Layer 7 of a small transformer language model trained on English Wikipedia (12 layers, counted from 0, width 64). Numbers have three digits each and are written without spaces.
In attention head 1, each number of a token's query is one row of weights dot the token's vector x plus its bias. The head spreads its attention over the tokens so far by the softmax of query dot key.

Query weights of the head. A number n stands for (n - 500) times 0.0016.
q0 (bias -0.050): 520588527462414476324460354596477552710486440508602466618426363448579510483360388596548499528449685548507500392452598658602565444415477448508719511527244527454450519521470447479511417602559424
q1 (bias -0.584): 666657387680669575303393373587420429328652377421619404434358308589555373552492592565467546627521504623731566426158640531536493453378340493520770513526685388381323235461415285427522232705507642
q2 (bias -0.419): 411502689604437472515536472489427419387480477444496415508488548439503574494480527440431479677560522363379468447561473490567403512500471502502495348502650457616391449575609577388373649467435624
q3 (bias 0.131): 439373302175367462610534630457588560651540595562447486503542562462447556507506405570564529284424418542498435654700293420370577624565594465546168564504277521505629600477456584599564599438477564
q4 (bias -0.121): 693553504529539502577248501534562627279597406572598490375672292549435647593612464463687696593612350585496502504318439525430398475404483542481515433706659410399561387411372290488420532398466463
q5 (bias 0.521): 480427383336381472663405542628675597433563592669395467416764438449555640568646425483579603451515323531412492565702375464307456668554491475457038428609422535488594502457459541635493667378406589
q6 (bias -0.835): 603568551736655520426525405474440498203515480392410396468488333498568411552496695441550555648388532274447480397428492415502412552525289564493570294611745388574357232504667447507350482673551676
q7 (bias -0.944): 735597452766744567234478371318617525168438466444410481433391311524687375586440685474509505540335539434538461462308621421428496533512276582532581413551640386360374206493636303486378307759587513
q8 (bias 0.034): 611404596475567454485601427519510489472496673314547596533641456455507523497614551440544353425686507438454463443562529721384534374542594590528339438475392444585483542544440458590389550376504381
q9 (bias 0.041): 440590413466588430447556600487522518455661447627549576532504494258537546508590552425359630416401506485481476530461540424445545558407367537696458455568552442703485362518499487576504513484405545
q10 (bias 0.079): 411501484441555425496445612663463505398640569670519450422486430583643387529514604555389442667367531472513443385507503574519542381516512394507551534544587502429510594472373413638499671493408487
q11 (bias -0.138): 460551446411597548473589484501673570564568444589372463505494621435485573408367484551598474548437547450469515596399367574538476503393563441483422494473535496522335465590510419456421460493450547
q12 (bias -0.075): 544493600561530442537521525454535578545420345421556457405451582517491546436471502580584470371481557581516350531513535534503556556328506596573569498467613608495562487317457391537388426383428272
q13 (bias 0.094): 559366505316587556418486403666449744510472491558468338549521578504530489496550461643417500467517370437611560514496548392370572465441545561459557618544613400386472477440593443436538548424313658
q14 (bias 0.139): 538358324602571618552492534575539410633561585455545407516572405444561455318625497490547452524516473651488560464428433465437619396501553583524493553421533504494359511526390347395441393429612469
q15 (bias 0.039): 505464513489347488403487696477534437387556495547473425354421439472533587545556573553493429532684443606631583558363352537519489486560484432514410478398605519535562420540465314535485621574495547
q16 (bias 0.120): 341429306516445477557374583512585665499463487490468607557538548563521448599349557558464404433707418434371329438495374585472574429461555426528714542558536450685431446614630570441438592469460450
q17 (bias 0.003): 589444615543537497499395388338365367455625580478450532437580580495535441472524503490498460511525547404350524530596527516451756542509592435454395534564542588412558368605653459450552381553457536
q18 (bias -0.110): 608518615419453412491501615582440550431576604585522619377492636506550390337435520335401387452536489503623421537472409421441445463498455573493697477493491508470513465478489384393440497616532656
q19 (bias 0.032): 442512581482505437574561456349500534438501663592488409391509533495374410504474607574576475582482409536436665485529595449421541606545590608424617436297535459595521348438493455633679512378437453
q20 (bias 0.085): 436537419588451340509453627641477322677599505475521527382311364612617510441493433596407572535536378664521540601538403669365574639557455534441450457486406395505464422472611498500507518571530478
q21 (bias 0.043): 635304637477550586639468573349569559493529557448428451475587575404399412394378567586405570625431444507564551439400419583540395470525466504553375621539557521474442484465395721454591595456462516
q22 (bias -0.150): 737584494481411400544533598586552523497386588368571630423534502448499558433447484355584424613571583342299468660500360319508631541499440497430592491562526386408575554639503564520481490442413358
q23 (bias -0.025): 624432456534320496580443264521480512521530489475420586457551464510615466404334622629392497497519465554615526684381477330371512520649547594505341498485551708575460594456557454644452476629467527
q24 (bias -0.088): 433539499540492467458530497455330539420437722430332368683594530506691602557450339458502324498502646642496618558551558372608444484370373472474455498611514446578542421591501702569533584397518635
q25 (bias -0.171): 419485607348472444472549508552591461483366440491584561391448628447641489515462509510436517443419651436643486555575358379589500358534544613433449420484556604650550421560421441509548558380601503
q26 (bias -0.164): 501614514440414446429515521434458472526443457373400686489554580767524558445516634486528388594520408315444570575506443387605393484495576576523486553650520529456489340540574433340661476326508639
q27 (bias 0.168): 376522506629519425447570437433438571448491519522498468485466625504500756373676561549398479498434610498520489404525295403482559496540536405480581598423564671577561538458576567488583626285574320
q28 (bias -0.016): 470502547315369536614529628600344480514478527365586410603349443316561440471481595723524508467463486482574448593657604463640465450324600389483649442456454638366519529408463507435570686513556433
q29 (bias -0.026): 462364559495375443428408388578497592435780457469531589493477446512400327540440388541646502456532519669551640504382556682567434397376509598456602561641608450418498518373397347570498471292644466
q30 (bias 0.048): 383444503468549449647429465551633434436399464420464616530525518482281661476525391500426512624576419544473463459554440440518448388473522599580544424593531599419637576376424515440582550577511530
q31 (bias -0.169): 464436470512433528463663592315477450476535418310467470594437447563420440481417529506486473641528546410572433477452585459472699536498596551568616492376493412611479562458545294464530517656489453

Each question shows a short text with each token's key, already scaled and adjusted for position as the last token sees it. A number n stands for (n - 500) times 0.0092.

Then comes the last token's vector x. A number n stands for (n - 500) times 0.0069.

0 "|": 527423240053505729418396450544478495490523494523492503512489524497539503477517517512505496485533
1 " ": 511403247061513695409401449537480482483519492518496497508486533492538502465507519511502477478545
2 "2": 496383274071526683433396459533490484482548495509515502523510532485535512492485499517516503457552
3 "0": 476392309128509637436393472526489492506509491506507502522484511494551513501473512531507492473547
4 "1": 474342287079460658414421486523486515479537499532511493525494524499557508505493530515513490473553
5 "6": 493333276090462635398423462512500512480517536538510479524457532497531506484503509522518495473544
6 "–": 526333303132497588415410470526484516476549513528513490538470534496530507479496517516497465459539
x: 750480407608364475694533347531418512621586459637389551510618494451360436521435438476794662365552505670496537503782514659446403554596574309501421550480317515688669697453157513618778365410351373
Which token does the last token look at most, and with what share of its attention? 0 "|", with about 40%

0 " and": 526437247076500704424387447543476496485514499530508498502473517506536486471523519515521490507533
1 " ": 506422289102519670424393464536481483466518490519498501511496532504521477460507520504501478488543
2 "2": 490392296098532671444393460541482494471543498517519499531506520502519495487490510506520512474542
3 "0": 467408335141509631437386466529488500494504492519518505527476502513542496498476511527516499483542
4 " met": 509397331149467626429401476510468507476511504547535517505496516506519481504502541527529483489535
5 "res": 539359352157471593422430472525491475472552500527507502545488523515531477494499505520502491494508
6 " at": 542318290108515633408418443549479512485532503520498513519498534498554472486508522521525491477538
x: 703619304547510524471425639611266498797572496630556475426539601375512441481320625373719459356634403673600329289586470569540503541578669388621576424573280464659575764439273519517617365476346565
To which token does the last token give the most attention? 0 " and"

0 "9": 530427276097505673440382447538496499476527494526508488522487513514534508490498520518514499487539
1 ";": 516407232052527717416391443543476498487518492532499496513484513504535493470520514505521497495542
2 " Ham": 427341308083536669429439442546486505496512476529475491510483515530534484490523505534528487483530
3 "ir": 439366309124483641437441463535464497496474466497505508508465525512531484491515501500505474504523
4 "p": 505353329125454608452422482528478495487502491503488499507498524511526494518518502497516472475514
5 "ur": 544342346166483564449432472541474498487499486519485480520484517509518491506527516509492477489483
6 ";": 533331279118476641421406464530488505492531517511497492527506507517510475483496506493518513478535
x: 481625228424450410555432487599495404525472551500542417426580499588540502537556416341764555518590301682600456626565345632592401602654590387646384465698319583746698499363175537544599456561403732
Which token does the last token look at most, and with what share of its attention? 1 ";", with about 80%

0 " contract": 558459318164489663441401464527480501479533492519522488519486500506528459491517532511530500491534
1 " de": 504432311180521645444395480543473493485511493532505503509478521491531485476520523518506478477524
2 "al": 481452354226518608450397482513465494492485481511506488503494513511523488494510508522511493485516
3 " in": 475390270108498664423383452544482494491510485535500500509478523496546493475526522515520491501529
4 " May": 480355293096458624413390444541504507485525482537492505514481505515541483493532526524514485503538
5 " ": 510347265082476633409384454542483489479510480540498501504479528502547500459518519502507479494546
6 "2": 539354323136488583445387466529505488465540468523521510523499526495541495489505507497528509477544
x: 358426446459485416370579427574360454595194662736473387493635615790414401574442499368690587505768373513689447464661654411404454605470897336374501587495315591606494641576366506428774286528606587
To which token does the last token give the most attention? 5 " "

0 " ": 515422285101510665422393454543481490481514483536510496518501520506543499468487522511492480484539
1 "0": 513408303111520666438399456530500484486527487510513507526509506496536492505462507518527526469534
2 " |": 484382235045526707409391445549475491488517488530495497517485517502539496471515516505515496498540
3 " ": 469350255033500691395418460538481478480535490528500492533495534497529485466493522510513493473552
4 "0": 479333283074480652408428446542496479485529494514491496539505499497518482498474503519541511467544
5 " |": 500315261058479661368423458542479510483511509542505495537484533502536504477488498506500496483564
6 " ": 531291255034497626378436462527484484476529492527509490536492535495533500471483519512510488471563
x: 490499606594319405684372479484282542720522598646452481619560689492438416483546325253754594400608414527497460541684581718382545497682838445621314528524288513839547657408269466497528382442287477
To which token does the last token give the most attention? 5 " |"

0 "t": 520449340177527640454409485530482500483505486508491494504530503503547466528505503499504478474513
1 "ri": 484432337189550633457405477533488479493495498508467521501501508505547493504506512512520467501528
2 "ya": 460397348201534606445424490518493514484513507515499512506485495515518500508500507494494485495505
3 " L": 477369343172463586437430472507484511468511498490477498511494526512531487512510520492497474466537
4 "ok": 503349351167438583445446502531499502497491481504488506507517494501516489502508517492517488484525
5 " D": 545337326128496576425428463525502523487507485515477499517508513517532488508541525513522473471543
6 "al": 551330343149561546437436469529492516490493473521466503512515511524530513507528509505536480482526
x: 664305584214380395509353735691549365738385398540547596727547674612523479421544451196623541440665527347522511418692438589515472452501744505585529439355211620438583530512405709451542414491358757
To which token does the last token give the most attention? 3 " L"

0 " at": 534435259088506714428391442550477502496522490531500497505484527498546485471522522512521496497539
1 " Th": 482386330113521647423419448527507492481501470530489501510500531504511457496539521531521481479540
2 "ist": 460384357159528626447426486532481514497511471536527488507483515526530488498519527490529485500538
3 "le": 461387357164498606435419474545499497487519492523519484492454524519549472498506488516522480504512
4 " in": 484371267102478659421382450547482495491510488534500498510477525496548490473524524514521491497533
5 " a": 515344268073474642411388451535487495487520492519505504512478511503548497480517527514517497498531
6 " Scott": 592297315072511608422424455545472519486533483521494487533462500543553478475527520500543492514549
x: 371463309474448397674571476501447527687518564518500561654547620538452463490386284239579468482454458596450357391825349522563599404620601295511480580402311727695555852560368796502590397427529793
To which token does the last token give the most attention? 5 " a"

0 "2": 523443288124515649440377454538492485482534489533513491517491513504532502487487511523519492490516
1 "3": 503429289121531654426381444548487486482536494536506489517492511503531497486494514525514485496523
2 " |": 483384235045527708411390444547475491486517488530495498517483519502539495471513515504516497498540
3 " ": 466354258048499684403415457537477474474539492521494495534498535500530488466489524503511492474549
4 "1": 482338293102479647424422450540490484470553493507501501545516514504539504487490506492523501465561
5 " |": 501327271067473663383409463550476506489511509539505498535497526503535506474486501512499499483568
6 " ": 527303261041500626377431461534483480474527491529511490531491533497538502468483523520506484478563
x: 500493606585321421702379495450272517709580571664486459596639683511402409468492367274687589405621442470478364512688647701423576517667840464588335536497290455870631634406306466515532379444272461
To which token does the last token give the most attention? 5 " |"

0 "ata": 521431333203523630434424483506484488484512510526488512499516497517528508513489501510499477478513
1 " Party": 531407339193549617434427470516482511474529493505507473526490495517522478511500516488493490485516
2 " |": 483380236044528704412391447546475487486519489528494497518486519503537493474511515503518496497541
3 " Sh": 482345318131475585423434472527498495466518488506490491522495519503514483522511537528515478466535
4 "ri": 526381365219449563427442481529495488501492494510478516485482495513543500520499495532516468480534
5 "k": 547338330142466577441438483547469515491498485500488486522479494498530493515499510516495460485512
6 "ant": 545341318137501567436426469525466500492502496513493489504489507496493477518498511512504474519500
x: 454406400387350615709314865467410543538434600570320626491742550585454437442746316269852483504718400481469534474610299544526599463526478490556447649594518489574498632481366742464507599259285549
Which token does the last token look at most, and with what share of its attention? 2 " |", with about 90%

0 " in": 525444262100503695428384451546480494487509489532500500510475523496547491473525522515520489498533
1 " Ha": 476388334138554644438414464530476499489505485531479518506486511523520497493527501541504501474526
2 "iz": 446395383209519584457425492533478496506491481505486509512481497512502502520516482515513478505498
3 "h": 475395364184474571456407488527489495493489484515499498515475512514517476514511480523503457489491
4 "u": 512366325143474596446409496531485484503484500523472490516477511515526498500516492517509464485506
5 " District": 511374363203473566421412456524504497490530479543484488526465515524533462502505515511488495508502
6 ".": 519377306158498603417378467533507498478530503539499485516491530527525491491505491508514482509527
x: 624611243523505509514537557549264451538497586748750506483510618674341308404616400341661617377567251623532509547585430654627436464492620474525512654475387569685529383577305514362614380658466585
To which token does the last token give the most attention? 0 " in"

0 "est": 535440343165513638444397464535484502477513492530503509512481494527553470498496523511502482488511
1 "rian": 523426336168570651450402471538479502473514504516491512509470495528550487505510525503508490495521
2 " br": 461419327122535665427408450523478482477507484513491531504487509527551463484495519509531473470542
3 "idge": 447402337146503654425411461537478493487534490520519507515486501513548470507505512518517497498532
4 " conn": 482398320175482643422418460504467485489496488520511491491490542507548486482513531517522495482552
5 "ect": 497398322180470625430413470499468484470504484505533509502513505503547487503493519511511496481547
6 "ing": 528365295133487636418386463550472499475513500529520507511490511504543486479518513519509486502537
x: 512568229457523503498502724547167360476517592776546497457608525553426376511494486396628453458582577613470406475447451476483528666643804403502646449573450442676616623457312556484636395459546502
Which token does the last token look at most, and with what share of its attention? 6 "ing", with about 50%

0 "2": 523443288124515649440377454538492485482534489533513491517491513504532502487487511523519492490516
1 "0": 505431298136523637436383460528498481484526487519513495527489504511536507493484511525519495488520
2 "1": 477401281099526652428387459536489496469536492525507492517490514508543501498498515516514493486532
3 "1": 468395284112501640427382450537493492473531502524506488513483515506532499495502508520513492491534
4 "–": 482375273104477639422380462544482495480536497526512492515482520496535493475504520519506476482539
5 "1": 509358291108475613429387460546502478475543479508504498517495519497540492491499511507524496475537
6 "2": 525371307121490598428375464535492481489530491519521492518490518502539493493489503524517497485532
x: 379398331555384346361404660606364583472494636705560250481674637628374378536596467466670555413732372480485447556627582575442436613525651381601426656518377579812711562541391523501708195380492527
Which two tokens does the last token look at most, in order? 4 "–", 3 "1"

0 " Bh": 525431330163533642448416482523484507486478488500495504512478501499518487508523504521519482477530
1 "ar": 490406338164555646448429464542482515485485482497497504519476507493523482509518499521507485477523
2 "ati": 462395327162537625449424468526480495480487506500499505514491495501527489507504506498512476495520
3 "ya": 450378331170486618443419485533481515486504505513497513515479496506521495506505507500497481487508
4 " Jan": 495344328150427608449426466531492519481517492507478529516489508508523484500515527511513458492534
5 "ata": 528333313122440626433426487531479512492494509499478523509474504527537499493517499485519508466527
6 " Party": 566352333160472580429419471521474515475523495489507481535478495520525473508507515486498505473519
x: 270489282395348412532553635607537533657527568656443470566478524609406552310620387364668592404707578707676642710513262548426490481453582342541485578521230784766571608384283516384566517426479551
Which token does the last token look at most, and with what share of its attention? 6 " Party", with about 30%

0 "ie": 559438293095515692454383472553477510487533510522500504500475513519541475489517501506526479503530
1 " away": 524425309121536673435396446541475502482522503513529487502479531496529468488514531527532512487535
2 " to": 492407259100520682422387451543475498491505493535513492503480521493541481474528523512524490504536
3 " Queen": 410351333133498647427428453541462518487538484517497507513446525521551476496531522500506497492534
4 "'": 482396343185466607430404485539495511492510488512497507523450499515558480499507501508521470495511
5 "s": 522374344164459602430409488536498499500519495515504489529464507508561468496525505504517490488500
6 " Park": 565329338132508579420408456560484527496534490541493492530486511513536479489540521521518474491517
x: 408407254474406359429535657591358519602568642630509596574591577594426477489542321407623385400511396658633398333684368458474468511648662527478566526664220624643503700393357833294737648522453483
Which two tokens does the last token look at most, in order? 5 "s", 4 "'"

0 "–": 522429285111499664437383465550494494488530489517510497519474513490543485477510517512516480485528
1 "1": 508412313129520640444388464542513484485532483507505501526487509501548484493503505506535503484524
2 "7": 482400318122518640436387461532511490489525504529508498528497511513539495494503520527535505484531
3 " |": 469363238045500694407390445546477490487516487529495498518483518504541496472513517505515499496539
4 " Scott": 465301279035407671424431448548466517484539486514485488537473502538547484471518523492545496503556
5 "ish": 527325314103422609427428482543471511474518496481494509526446499515542485504503523502499500483509
6 " Championship": 556332318099480600418407470540484504473541477510501480522477513511542467495504515507495492473525
x: 329453308531289429434549593558424691699671615641500529474519480579446423553443351371629583502562447623647419560681209545356464540376744450539452561598363692817569771422273562434735394454471449
To which token does the last token give the most attention? 3 " |"

0 " –": 534423233041496737421391450545480505489527498532499502513477520503542487468521520507526499497548
1 " June": 532355282051564686416411437545500525484552498518484515522479515498531479494508540516517494487545
2 " ": 489382271082519667415389453545486493485508481547499500506475540502550496455518516504508479490540
3 "2": 473367322126504614446390458535505492475532468533518512520494537488541502487507507496523499471537
4 "0": 482404351172485588441380471518508492498502477516517507517473512507557499494488507516519500484532
5 "2": 531368335135462593435398469514490516487514477548523501511494531505543496504497523515525498489527
6 "2": 530354311125486590423390451518502512484508506543515483521446541511536496481508499513519493493524
x: 426418246487625552490558516671491641450679579596456445559787519515309431483611458514828645425550296612404473422600399522388390724515857330614304713604366614571603591394365552474662347347458501
To which token does the last token give the most attention? 0 " –"

0 " the": 528424264077508696416398455534481499485515495523497508507477505507549492479518526511504488507523
1 " C": 477378322127533634440421447528479518463523492512501489549485530509539495502540526505512483466534
2 "ant": 459391387211502584434442464505476505498501490513493503497492504513501478535515495538521502502519
3 "on": 438380370174474590448426464526482516473512503504494491520465512538550481507528500510496463500511
4 " T": 524361352165477569426431465524491502467488492512482488533484525511544473522525537523487466466524
5 "ower": 527349352167455580413449487525487511507516479524498488512507491539531494506527532513488489503512
6 " area": 550366333165479595420409460531476506481540498519510490511479516513533459505501515511497493492516
x: 362502200437329530511474603703351542633458603631488613492681463687539430440639425529655519404654293776666485456584314466593327494472724499436610609621401545705542617361263558454545543458351483
Which two tokens does the last token look at most, in order? 0 " the", 6 " area"

0 " |": 534422225031502736414394445549474492486520490530495498519481520501539493470516516503519498498544
1 " ": 517392245032525722403410456541478481480533492527496492529490539493531488456499519506509487479554
2 " |": 493364255052528713398415457548482491478531505526493497542503525505525502478488501499511513484561
3 " Bh": 468337275039469660421424464530484501488497484509491494517479511513513484494518509535537488475559
4 "ar": 513325308098432620427446435552476519492490463514488482520475515506534479508525510533518483487535
5 "ati": 530335321131446588423445467529476494487486513505484489516460496513535497516503518500502488494517
6 "ya": 551314298113501591428421471541469512493509496529484496523469504512525495505504510509490486490510
x: 376419366379525471634337718556562650642426579686495519571764532666446526459589255300742538460635366553410482560651283520429270519596566372484442641655407727588510766376234712492504550387326565
To which token does the last token give the most attention? 2 " |"

0 " |": 534422225031502736414394445549474492486520490530495498519481520501539493470516516503519498498544
1 "\n": 514397234058527706414398439544477500483523488527490498503475524504530507474521521503512491505534
2 "|": 483367235026529730409397454550485498494526495523492501518486534491537499471515509513502502488539
3 " ": 477359255048507682400407451541486479484524487511500498512480543485539496464504514513502482475552
4 "3": 477341283064482655415395449547490489486544497510502508524503523470535509488489503525510495464554
5 "9": 504361313095483628408395447523497507493526496527523502525476518499553503495493512547525495482563
6 "5": 547307288057491649405421449524483524488516522550511497526467528502540491490483516535533500476551
x: 454494364496492482566507528497437536522640483606515458602809609645481420568498279378818394368816282636397482380613594570589519738764644357476377618418348590595733623341511685539557354229061409
To which token does the last token give the most attention? 2 "|"

0 "1": 535447292119508664438386456532486489475530502521505484515491516516534497505495516518515498490538
1 "8": 509422284096539672437384446540487489473529504520502499520493516512526507502497529526521499488551
2 " September": 477404307126542641419388453535513505476529493546500499513485506525534482493509539529509494492536
3 " ": 476377273099495647416388451541483490477509483542503502505485526507545502460507523506505480493546
4 "2": 483376305132473614445384459538496482465536476523519509516504517501539502487494518506521507479544
5 "0": 509393330163473594442378468528498486492511479514514508516488501507552503497479514523515501488540
6 "2": 545361318131506588429394473522492505484529482550523500510502518505544502507487527517522500488527
x: 410394455513445443376380583434403659526515468632430395543548684824396397546467445334797678411771399447604478444552786439567441595632711331527437717407284602669756544445438597399735217403297525
Which two tokens does the last token look at most, in order? 3 " ", 4 "2"

0 "k": 523434327161533641456412482544479509486499497498501500512507501506528469514509501513510481482516
1 "ar": 488416306121552669458407461548477507489491483505492511507499507510532472498506497517507480480517
2 "\n": 485384242071523686415393442544478500484519490525492497501475522506530507474523521506507490508530
3 "1": 470353258053510695419405457542502485473540488498503490531494535491549498492514488503525507457563
4 "0": 465365290083492665421393472538500482494514515499518512522476527488549504487491488533531502463568
5 ":": 504331257055469673386402471535478510505524519541502510517497514506534504474500503533506483499564
6 " G": 538309314092530570420427460536481521455529493497492517529493514514518496506520524513495477470536
x: 498513500288404551487644534429387380782478448539587525580516707496424417459395211434840491427618566311569343598723464871565493517602664308483544627423250563613518686510321663607558461538394386
To which token does the last token give the most attention? 5 ":"

0 "if": 513466328172512636436392476520461477486489493518497500499487518529534483473491510531495465487520
1 "s": 515447302134534672436390464535463498484515498521513502503488502511535469498515508517515498496523
2 " from": 487396252085525696419391446541475498489508494529502499505476522502545488469525522513520496501541
3 " L": 483353331133465606426427456526485510453521483494484499525480525518535488501526510506499487465554
4 "ing": 499338352131435608430430492542487507517519476522489488528484528500531517506548519533532491493553
5 "n": 533368369195491567437437456511482500492479484512502499522451512512538490508532478519516460498529
6 "an": 571336367164505577467422476538482517488512511516493479540463506528519490515522501516510498489504
x: 354357187370494413738437763586648469578486582580468531609730426658544497524472309465776430459595339561370491563664343613565582549501536395496409516435410515482680601418378794388685630385335594
Which token does the last token look at most, and with what share of its attention? 2 " from", with about 90%

0 "H": 515420329163534636449411458542506510485518488522505506520513485500519481503510507514526493478514
1 "a": 462393333164547632460413471542485508500502497526483508506497502503536491505511495517516476482502
2 "ix": 455378337176548615450431460532471510500515506505507496507500515510529487500496502498514479501519
3 "in": 454375309121483642456401465547482498493507508508491517514509495504527476488509497510520467493521
4 " Br": 514344322109435611439411438531488496480527473521472528511515508515545484489509525507522467480533
5 "idge": 532337324122447628423414462555485514502527487531503506515482508503538477498525505516515495487528
6 " is": 522363280127493631407389462523475477495524498531507486495483526514534479482516515518524502510531
x: 598673260332413490516475490602205579530411557681641444630591492574411416419476631446627413435572479565567449474553426504510538609514724471628658543677468507815581563400300517490606277399405504
Which token does the last token look at most, and with what share of its attention? 6 " is", with about 70%

0 " and": 526437247076500704424387447543476496485514499530508498502473517506536486471523519515521490507533
1 " vis": 526402299100566701442422483519468497468519509501502517495495536485535464487503534497550515456556
2 "itor": 479405315121577680453402457530467510461537489493521508513474517510518458481510498489512493499535
3 " num": 448370304101478666441414449528469516470511491510515494510492535501536484487507516489549502461548
4 "b": 493408343199493613436413481531478518469487517496522523469500520485554478489468472513537464464549
5 "ers": 508367323155444624432417467536467503465547502509530481503484518514530459504511488505515500504538
6 "==": 516343266106500615414387469550485492471529486529494474521482537509535491476497504509524490503528
x: 717523285515344441503463500601254537623440618667492537564573564614336266489508440358687515501606432639400389668534418629484484526535853460542568565643339709795502415340407553383508280581551545
To which token does the last token give the most attention? 6 "=="

0 "2": 523443288124515649440377454538492485482534489533513491517491513504532502487487511523519492490516
1 "0": 505431298136523637436383460528498481484526487519513495527489504511536507493484511525519495488520
2 "1": 477401281099526652428387459536489496469536492525507492517490514508543501498498515516514493486532
3 "8": 467388282101499648426382444542496491476530505527506494517480518497526504495506518528518494488542
4 "–": 484368272099474640423383461540481501474545497524515495517482522495534494474502521520506478480547
5 "1": 510352286106472612434387456548498483470548480503504503518498519496536495484498509504524495476543
6 "9": 527364308129493597428379454541498487493528488517506492517489509505542496495493511522521500488537
x: 394414317528373456397471636547361588602442595681596266441591627607308364461512456494588459435723459532412474559616622584491486634619595375690444663564343628759797457468379453508715181423517584
To which token does the last token give the most attention? 4 "–"

0 " the": 528424264077508696416398455534481499485515495523497508507477505507549492479518526511504488507523
1 " \"": 505421276114507682428392486527486489489511511535500497510479526510541494480536512517528487487535
2 "F": 480392317124477618437408462506487497473512492496495496506504521503526493490514511524525472480545
3 "l": 487415388199447591445411470511489514474519480516515511502507523514544493509493497523516485486540
4 "ower": 467355333142449613413443480534477512501524480514496503509492481530545483495528534502495486509518
5 " Br": 559350353145469575429424448525486496480524475524478521513498513521562484492516526503514461485533
6 "idge": 565345357168490568423422467544480515506537494524505494506474506515538476502534522512505486490511
x: 335286167340351448504553692610425561520418626603500608555746537505586466469588401494514505475577365631665450437704358394551309477565638596465503569540394540645563752424364797467723529348496542
To which token does the last token give the most attention? 1 " \""

0 " Pre": 534417330198514622452419480518493502506515482502496477516487522501518502506522516511502499468504
1 "m": 520458360238532614460413507502487481521500485486501515513507505494524495481494473515507475476514
2 "iers": 482425332195558633441424497513481493497530494510523474506503514499505470512515506501498510493517
3 "hip": 443425365198504597450393482530483506476524500506498498528486490520536462504511525516504480514498
4 " |": 481344237047473680407390446547474491487518489530494497516483518503539493472515516502517498498539
5 " ": 502333265061463660404404464536479477479530498517489492527495535497528481457496516500507488477551
6 "1": 533316309108488611427417454537494486473554493510495495544512517508539496490494507493522502466557
x: 558449361452263482639553484594342352650382694789554258531625484599447408478309375440591405522582417583703389555772672590404560577511718347515362472551266666693701666503422424676579282412524628
To which token does the last token give the most attention? 5 " "

0 "ra": 539444323149531655447398461537483495489506493522477506508485500513537481495513510518522468503511
1 " North": 517397352168555653432432447538474511491515480520484492531484511508529458488517543509495496488517
2 ";": 487386233055528707413392443544476497488518491533498495511485513506534492468521513503522497495542
3 " J": 466329302093461630418432441540482522463525496501478509532475518514525492499520525509510488471556
4 "ag": 519350351136432583442429481515478517470520454498470512510508498507514496524500505518499484494513
5 "an": 550306335135441589445448457536478516486514506506485499530468508519542495512525498497518492472517
6 " Pr": 541319322129531561441429472513490500468515477521492521528484515532560510509509536500504482472527
x: 409506462357409341563634681566474677679392662508548584642521605684498523501416333247822636510479504461415452580725336807719296556535681430560499374488203588599630518426310458451574237387427562
Which two tokens does the last token look at most, in order? 2 ";", 5 "an"

0 "2": 523443288124515649440377454538492485482534489533513491517491513504532502487487511523519492490516
1 " |": 514404234044529718413390444547475491486518488530494498518483518502540495470514515504516496498540
2 "\n": 485378235058526695411397440544477500483523488526490499503476522504531507474521521503512491505534
3 "|": 467347237029500713407395454550485497494525494524491501518487533492538499472516510513502502488538
4 " L": 518332311100472608415430455531493505455530484484484502518480530503542492500519507507500487464554
5 "iving": 530303299052446624410418459541487505515537496520501499522487515509543509485538507525547491494555
6 "ston": 583308317112486590422433455547452516484545505502499503521459513518551494473511519496490469513533
x: 246436258467360472768622650456469536636507636581426657553760673479480367579488579282728385506522398543568366454846332510619429375586560325433395531576360544666649780314393706505534641406450507
Which two tokens does the last token look at most, in order? 3 "|", 5 "iving"

0 "ag": 507453366228539589453392487517485495477487492526480513490513498516547489522501515520491464477496
1 "an": 502432318161548653451400463536469499473499508508493512514494491514539481501515503514507481486522
2 " Pr": 446381309123511642445415466518480496468502480517488528521489510533552508505509528511508484471533
3 "as": 441365344161452617442438475552482515494505475522492516522496502511531489514529514510516483485515
4 "ad": 487368315146445622440415482537465517483486488503491512521483504509529504491528509505499471480524
5 " G": 542357348160496562434417464535477515467505497503486517522496509512521486516521523508495461468519
6 "arg": 535374368218536546461421486511465506493488484507485544493515498511520489502487513506525467497515
x: 579454568407336441398428819637372549671442500431680709503450656643490352479736311312750527620523766405399370524666335621663387513545364368572465480390385563438410624235522635567574422317519658
To which token does the last token give the most attention? 4 "ad"

0 "===": 516433253083500697408391460550482493482520482532499483529474524491534509473507514516511493489530
1 "\n": 515407244077525694417392442542478500486524489526496494500473524503529507472523518505512489510533
2 "On": 479378261080529684424395446541487502494530491515492503509493528487535485476528510519530493505541
3 " ": 476378278098510665417396461542482485491522482536509497507481541485538487456519515505510488491543
4 "1": 471359305128482648435401459546489492488534480530518503523494523492549494477524505494533508483554
5 "8": 495377331152470621427386465542498499491505502533532507522463535487555502485522514526525497483558
6 " September": 545348319124494575401395447533511524490530495550516499508482530509529489488521533544500479507549
x: 377430349460625593414608586517331518497489562581459429396613688520422497383607275416690650340698357594602557166636506535532497541419733417513511726462400565737805615375331742490656272636401419
Which token does the last token look at most, and with what share of its attention? 2 "On", with about 20%

0 " June": 558423310116506663424393451538510513477531487528496513513469514509556471485521523518517487497544
1 " ": 509416284112520660422385459541488491481510482548505501503479528506552494459514519506506475496540
2 "2": 487399316134528630448383461536503491467533473532521509520494519496549493483504514502524500484539
3 "0": 472416337160505611443378468522506491491508479518518507522477503510562492493489511519523498490534
4 "2": 483388326133455612441391474516496509482522479546525502515497514508552491505492525517531501491530
5 "1": 510375297125470614424383448526498500477518504540511487514468515521547489489510509518520491504530
6 ".": 529343258081497634413376451538487498478526499534502499513485523515537492482516509513525488499538
x: 594603280468556495501596562581245475515450529718607426511573610604373312470497425417788488395545487567521509451545381639550483624580696399601538547557382613787602492512228561427633224405521552
To which token does the last token give the most attention? 6 "."

0 "idge": 541444319150515675427409455542483493477536504540504513509503502520536475494509518518514486509528
1 " has": 517439271121517677420387461536466486495516501531517487497480525503534482475515520518521491509520
2 " been": 487415272106524672417390451536476486488522496524520487502471522516530478473511528525524498516532
3 " short": 464393312130499645413415473520472503461515502508505503497468518524538481483513542518521496498535
4 "l": 522445395246506553446388476523494499453498488499530519498477531498537486479499481520513458493513
5 "ist": 526399354168457587444399504530463497472526495505541480532458511535547480493504530508518477515522
6 "ed": 522385331165502592437385487529487489474526508509513495509466517519536492484508504536527494514519
x: 513448233578298465596451606677498561571601636556567578539703486465335369449548503404681440505682391532270340467539474486370696596617706402546675417523472429672747517604344576620524281416546397
Which two tokens does the last token look at most, in order? 1 " has", 2 " been"